Layer 3 of a small transformer language model trained on English Wikipedia (11 layers, counted from 0, width 128).
A neuron's activation on a vector x is GELU(weights . x + bias), where the dot is the dot product.

Input weights of the MLP neurons that the questions are about. A number n stands for (n - 128) times 0.0073.
n32 (bias -0.009): 168, 175, 117, 128, 57, 76, 125, 132, 130, 97, 166, 100, 160, 56, 140, 168, 160, 185, 155, 185, 83, 110, 126, 140, 76, 59, 90, 123, 121, 101, 135, 86, 140, 119, 126, 202, 99, 76, 124, 161, 152, 132, 137, 129, 102, 169, 138, 186, 97, 155, 147, 122, 153, 135, 108, 87, 117, 149, 123, 59, 51, 159, 129, 115, 105, 127, 67, 152, 120, 115, 134, 169, 100, 145, 125, 154, 138, 127, 108, 121, 161, 188, 123, 152, 52, 87, 177, 132, 124, 154, 32, 60, 146, 137, 186, 178, 107, 180, 134, 124, 134, 147, 99, 135, 88, 132, 96, 125, 136, 118, 179, 147, 97, 94, 145, 94, 177, 173, 97, 95, 129, 159, 130, 130, 105, 141, 138, 189
n66 (bias -0.039): 169, 158, 133, 161, 68, 114, 49, 190, 117, 147, 124, 147, 145, 99, 129, 145, 56, 162, 102, 55, 144, 136, 81, 142, 22, 92, 183, 156, 142, 133, 79, 169, 97, 124, 140, 157, 171, 133, 156, 179, 156, 174, 173, 73, 245, 167, 161, 172, 71, 72, 160, 136, 116, 177, 144, 141, 117, 123, 118, 96, 64, 82, 161, 96, 85, 194, 125, 87, 177, 118, 153, 80, 113, 153, 74, 173, 139, 133, 168, 107, 129, 114, 175, 136, 118, 194, 161, 139, 128, 102, 155, 123, 121, 72, 161, 155, 127, 176, 108, 159, 101, 151, 101, 173, 31, 110, 106, 88, 240, 109, 180, 139, 46, 153, 114, 94, 85, 91, 99, 113, 109, 174, 92, 49, 31, 93, 220, 180
n223 (bias -0.034): 137, 179, 99, 74, 130, 108, 155, 122, 151, 128, 155, 165, 118, 81, 93, 96, 124, 124, 137, 149, 155, 134, 78, 136, 122, 204, 109, 173, 201, 182, 186, 130, 167, 165, 151, 113, 120, 116, 167, 186, 117, 143, 105, 155, 137, 164, 139, 144, 108, 170, 145, 140, 102, 168, 99, 164, 124, 132, 116, 73, 105, 107, 153, 116, 76, 58, 134, 140, 82, 154, 163, 113, 161, 114, 175, 136, 32, 119, 135, 79, 124, 123, 90, 142, 121, 143, 126, 66, 89, 170, 119, 154, 94, 143, 71, 160, 103, 143, 130, 114, 90, 55, 90, 151, 203, 155, 139, 108, 65, 92, 149, 153, 150, 51, 105, 96, 82, 56, 80, 177, 86, 168, 103, 214, 207, 98, 141, 146
n255 (bias -0.014): 206, 128, 123, 131, 137, 87, 155, 189, 123, 117, 113, 156, 91, 69, 124, 85, 82, 105, 102, 138, 157, 190, 116, 143, 126, 66, 160, 118, 135, 88, 133, 164, 156, 140, 161, 136, 183, 77, 142, 116, 111, 162, 139, 131, 93, 86, 171, 58, 83, 49, 113, 164, 70, 129, 188, 110, 112, 169, 143, 132, 131, 174, 180, 83, 163, 113, 241, 99, 158, 169, 172, 126, 73, 93, 151, 174, 149, 195, 155, 134, 137, 129, 86, 118, 105, 165, 137, 100, 195, 179, 112, 46, 134, 120, 64, 131, 125, 94, 101, 117, 105, 83, 105, 121, 171, 97, 93, 103, 161, 123, 113, 179, 208, 96, 110, 110, 140, 87, 187, 179, 145, 114, 157, 104, 57, 159, 133, 72
n264 (bias -0.051): 100, 82, 97, 96, 128, 85, 149, 168, 91, 133, 172, 120, 130, 102, 115, 160, 83, 125, 178, 117, 143, 124, 47, 95, 157, 121, 95, 113, 115, 156, 132, 82, 164, 111, 92, 125, 156, 122, 154, 183, 109, 85, 79, 110, 150, 130, 126, 122, 112, 127, 150, 183, 167, 105, 108, 149, 141, 97, 156, 84, 147, 135, 100, 148, 173, 109, 130, 174, 66, 132, 176, 133, 153, 91, 136, 160, 161, 76, 105, 75, 158, 118, 113, 173, 169, 147, 153, 60, 148, 204, 178, 183, 143, 174, 143, 153, 53, 119, 118, 125, 93, 82, 151, 163, 145, 167, 146, 125, 158, 44, 173, 141, 141, 178, 113, 112, 126, 121, 125, 173, 67, 150, 173, 105, 79, 113, 191, 70
n297 (bias -0.020): 114, 72, 112, 148, 104, 158, 153, 132, 131, 114, 132, 138, 179, 159, 140, 150, 86, 122, 88, 118, 87, 115, 164, 143, 49, 105, 139, 128, 127, 130, 143, 111, 121, 144, 145, 165, 165, 131, 102, 104, 159, 174, 164, 159, 155, 162, 159, 124, 97, 48, 126, 78, 95, 121, 116, 135, 104, 134, 122, 185, 112, 84, 99, 106, 159, 146, 87, 108, 170, 95, 118, 158, 121, 180, 101, 82, 145, 158, 106, 123, 150, 128, 130, 118, 163, 124, 152, 102, 75, 112, 140, 140, 81, 120, 194, 173, 125, 183, 105, 118, 142, 148, 68, 133, 99, 130, 144, 105, 133, 150, 178, 157, 44, 136, 183, 143, 125, 144, 137, 101, 130, 149, 109, 138, 58, 123, 169, 150
n305 (bias -0.027): 140, 146, 90, 159, 141, 120, 159, 98, 94, 156, 114, 98, 182, 206, 122, 135, 129, 151, 103, 174, 87, 66, 91, 104, 150, 123, 163, 112, 91, 112, 138, 103, 117, 126, 132, 111, 109, 124, 155, 91, 127, 141, 67, 209, 127, 123, 144, 73, 77, 104, 170, 97, 89, 120, 149, 129, 123, 108, 119, 147, 69, 109, 123, 164, 139, 128, 117, 105, 112, 94, 164, 143, 80, 82, 165, 89, 80, 105, 124, 122, 130, 159, 144, 171, 150, 165, 102, 141, 151, 137, 142, 163, 166, 134, 145, 156, 159, 192, 115, 158, 91, 186, 72, 152, 129, 135, 140, 146, 95, 113, 157, 120, 45, 124, 109, 110, 139, 172, 138, 99, 121, 174, 156, 162, 109, 88, 147, 193
n361 (bias -0.018): 106, 117, 154, 44, 154, 97, 194, 78, 136, 99, 114, 192, 54, 174, 209, 153, 131, 168, 117, 127, 147, 114, 173, 161, 249, 207, 97, 163, 175, 121, 161, 25, 180, 103, 230, 77, 99, 141, 192, 159, 67, 75, 81, 66, 131, 48, 93, 110, 217, 139, 139, 72, 56, 150, 52, 152, 101, 119, 155, 93, 129, 145, 146, 214, 128, 179, 222, 132, 23, 87, 129, 131, 49, 108, 190, 176, 122, 51, 132, 125, 97, 135, 200, 139, 48, 137, 52, 129, 156, 127, 122, 95, 190, 155, 124, 65, 135, 109, 153, 125, 185, 110, 207, 122, 136, 110, 103, 187, 86, 74, 208, 101, 142, 210, 80, 76, 129, 60, 76, 159, 104, 116, 10, 142, 152, 175, 140, 107
n432 (bias -0.012): 140, 196, 145, 94, 130, 159, 134, 137, 132, 112, 117, 98, 95, 194, 118, 176, 111, 186, 144, 123, 110, 159, 189, 124, 173, 96, 167, 170, 98, 187, 121, 133, 122, 172, 120, 79, 97, 104, 63, 119, 126, 207, 98, 99, 94, 147, 137, 165, 138, 82, 107, 156, 100, 66, 116, 127, 92, 172, 111, 125, 177, 102, 158, 115, 125, 83, 123, 140, 200, 78, 91, 161, 105, 100, 128, 122, 114, 154, 126, 126, 110, 112, 105, 145, 119, 163, 36, 118, 131, 114, 80, 164, 81, 117, 147, 125, 127, 61, 153, 81, 196, 110, 147, 176, 128, 174, 145, 185, 182, 156, 64, 146, 66, 106, 160, 89, 102, 121, 135, 134, 173, 107, 143, 142, 59, 137, 130, 101

Each question shows a token from some text and the vector x that enters the MLP there. A number n stands for (n - 128) times 0.036.

"the ": 119, 124, 158, 120, 87, 160, 114, 109, 114, 94, 140, 123, 105, 178, 139, 59, 141, 100, 127, 126, 121, 111, 151, 67, 112, 49, 62, 117, 102, 139, 148, 176, 48, 172, 101, 152, 131, 121, 157, 128, 151, 102, 145, 43, 159, 142, 87, 146, 149, 112, 172, 94, 109, 169, 118, 103, 142, 148, 121, 127, 83, 88, 133, 134, 163, 170, 147, 158, 132, 120, 122, 186, 145, 126, 140, 112, 165, 98, 129, 126, 123, 120, 104, 103, 144, 84, 146, 154, 197, 174, 151, 105, 106, 123, 131, 95, 173, 154, 131, 109, 114, 106, 139, 151, 176, 128, 151, 124, 111, 169, 72, 164, 84, 108, 114, 102, 151, 155, 145, 165, 78, 137, 139, 155, 174, 125, 151, 107
The neuron with the highest activation: n297

"for": 120, 155, 154, 134, 111, 156, 127, 103, 135, 117, 108, 113, 89, 161, 148, 53, 144, 114, 158, 127, 124, 105, 131, 100, 143, 49, 85, 99, 104, 130, 160, 173, 64, 179, 92, 138, 116, 142, 134, 119, 157, 72, 117, 25, 171, 146, 118, 143, 148, 128, 162, 103, 143, 168, 98, 104, 153, 117, 147, 147, 100, 54, 100, 146, 190, 169, 139, 145, 121, 118, 151, 199, 131, 142, 116, 107, 136, 125, 150, 127, 145, 123, 88, 104, 143, 97, 136, 136, 200, 172, 186, 117, 84, 116, 113, 83, 166, 154, 111, 121, 94, 97, 136, 145, 149, 138, 145, 137, 142, 164, 86, 145, 86, 84, 133, 132, 112, 131, 151, 163, 92, 121, 134, 141, 163, 132, 132, 109
The neuron with the highest activation: n264

":": 116, 118, 144, 130, 115, 145, 107, 131, 125, 103, 112, 118, 127, 184, 142, 46, 160, 123, 139, 154, 102, 131, 129, 114, 125, 59, 67, 115, 118, 154, 142, 181, 64, 184, 111, 147, 132, 141, 142, 122, 160, 83, 146, 27, 175, 147, 83, 148, 167, 116, 158, 116, 96, 176, 113, 92, 150, 140, 117, 157, 79, 78, 132, 140, 130, 199, 140, 153, 123, 141, 145, 163, 121, 139, 124, 97, 155, 87, 130, 133, 113, 126, 111, 90, 137, 91, 158, 132, 206, 158, 143, 103, 75, 139, 110, 82, 140, 150, 145, 123, 94, 96, 154, 135, 157, 105, 144, 125, 129, 164, 77, 164, 95, 126, 139, 114, 140, 138, 157, 171, 70, 132, 134, 134, 169, 103, 136, 102
The neuron with the highest activation: n66

"ten ": 136, 142, 150, 138, 100, 169, 118, 112, 141, 114, 140, 122, 134, 167, 146, 63, 160, 125, 151, 136, 118, 126, 149, 106, 144, 61, 62, 99, 94, 122, 160, 190, 31, 176, 110, 130, 128, 112, 120, 112, 126, 95, 160, 22, 175, 147, 96, 150, 168, 132, 143, 96, 121, 172, 121, 115, 133, 145, 125, 140, 83, 58, 118, 134, 172, 159, 135, 143, 105, 117, 145, 183, 120, 135, 138, 91, 162, 93, 138, 136, 132, 129, 97, 87, 121, 117, 143, 126, 211, 174, 143, 107, 100, 125, 125, 101, 167, 133, 147, 119, 89, 105, 129, 146, 153, 119, 141, 123, 106, 164, 94, 167, 95, 87, 126, 125, 153, 136, 129, 137, 60, 129, 129, 157, 173, 129, 144, 122
Which neuron fires most, and how strongly? n32, at about 0.61

",": 125, 133, 130, 136, 96, 171, 113, 108, 140, 115, 127, 82, 130, 164, 153, 81, 165, 121, 124, 151, 114, 137, 116, 89, 137, 54, 66, 117, 108, 124, 140, 164, 30, 193, 95, 139, 142, 144, 140, 142, 159, 91, 155, 24, 169, 133, 88, 150, 164, 132, 160, 119, 98, 167, 114, 111, 138, 148, 117, 149, 70, 81, 126, 135, 153, 173, 140, 147, 101, 122, 150, 186, 131, 124, 110, 115, 134, 112, 146, 141, 121, 134, 99, 92, 120, 93, 159, 131, 202, 154, 172, 129, 92, 129, 124, 84, 170, 146, 133, 98, 101, 87, 123, 159, 138, 131, 128, 120, 133, 144, 76, 158, 68, 116, 122, 134, 120, 130, 170, 173, 82, 144, 149, 146, 177, 122, 131, 122
The neuron with the highest activation: n66

"St": 117, 133, 128, 146, 94, 175, 125, 131, 117, 105, 141, 96, 128, 177, 129, 35, 135, 106, 125, 139, 106, 114, 153, 109, 146, 67, 66, 86, 102, 138, 154, 149, 42, 167, 117, 163, 112, 115, 125, 134, 151, 81, 152, 44, 184, 150, 106, 127, 184, 143, 161, 97, 105, 155, 108, 103, 135, 131, 115, 127, 82, 73, 118, 155, 168, 186, 157, 154, 126, 126, 127, 159, 112, 98, 148, 106, 152, 104, 125, 122, 120, 106, 119, 110, 159, 92, 162, 148, 198, 161, 157, 107, 107, 126, 112, 120, 174, 153, 138, 136, 94, 112, 161, 139, 171, 119, 147, 128, 108, 185, 81, 169, 80, 97, 148, 121, 114, 143, 164, 162, 111, 123, 129, 127, 167, 99, 143, 103
Which neuron fires most, and how strongly? n305, at about 0.57

"disc": 122, 160, 142, 134, 119, 166, 91, 143, 144, 121, 132, 97, 105, 174, 146, 60, 143, 104, 130, 133, 109, 123, 127, 96, 156, 89, 81, 109, 114, 169, 159, 174, 53, 179, 112, 145, 120, 115, 165, 114, 153, 89, 127, 42, 176, 134, 121, 137, 155, 136, 141, 88, 108, 174, 111, 115, 142, 103, 106, 135, 72, 58, 108, 161, 136, 169, 169, 147, 124, 127, 122, 152, 130, 136, 130, 93, 154, 100, 127, 129, 100, 125, 108, 105, 122, 74, 170, 127, 190, 189, 152, 106, 82, 138, 121, 105, 146, 161, 154, 136, 82, 113, 161, 136, 173, 115, 141, 112, 138, 146, 69, 182, 74, 118, 157, 91, 123, 153, 147, 169, 103, 116, 154, 162, 161, 111, 125, 104
The neuron with the highest activation: n223

"| ": 116, 139, 146, 139, 99, 147, 123, 125, 128, 109, 133, 117, 108, 166, 136, 58, 156, 103, 137, 123, 137, 113, 137, 73, 116, 44, 79, 117, 111, 155, 157, 170, 44, 173, 112, 172, 113, 129, 145, 137, 150, 106, 160, 35, 164, 133, 106, 144, 156, 132, 157, 92, 103, 181, 112, 90, 149, 164, 118, 139, 86, 75, 135, 161, 156, 189, 139, 162, 127, 141, 113, 178, 115, 112, 144, 109, 149, 90, 132, 126, 123, 133, 117, 98, 136, 88, 161, 125, 224, 152, 144, 111, 96, 149, 105, 76, 160, 145, 129, 110, 97, 110, 135, 130, 186, 110, 133, 107, 126, 167, 76, 176, 89, 108, 117, 102, 136, 130, 147, 154, 89, 143, 136, 149, 162, 112, 136, 113
Which two neurons fire most, strongest first? n255, n32

"sum": 124, 131, 136, 135, 123, 179, 105, 145, 130, 110, 137, 119, 121, 188, 179, 62, 145, 81, 142, 124, 125, 82, 128, 77, 141, 59, 79, 93, 116, 150, 155, 183, 57, 172, 115, 124, 131, 133, 163, 133, 171, 82, 137, 46, 168, 140, 103, 153, 162, 128, 152, 123, 116, 172, 111, 94, 144, 117, 122, 149, 74, 86, 106, 155, 147, 171, 144, 147, 118, 91, 117, 164, 143, 103, 116, 132, 163, 103, 145, 121, 127, 120, 68, 102, 130, 92, 160, 142, 202, 144, 173, 108, 72, 127, 125, 98, 143, 162, 160, 133, 97, 108, 118, 135, 155, 127, 140, 120, 115, 157, 79, 180, 88, 100, 148, 122, 100, 148, 167, 134, 94, 134, 141, 145, 163, 133, 133, 106
The neuron with the highest activation: n297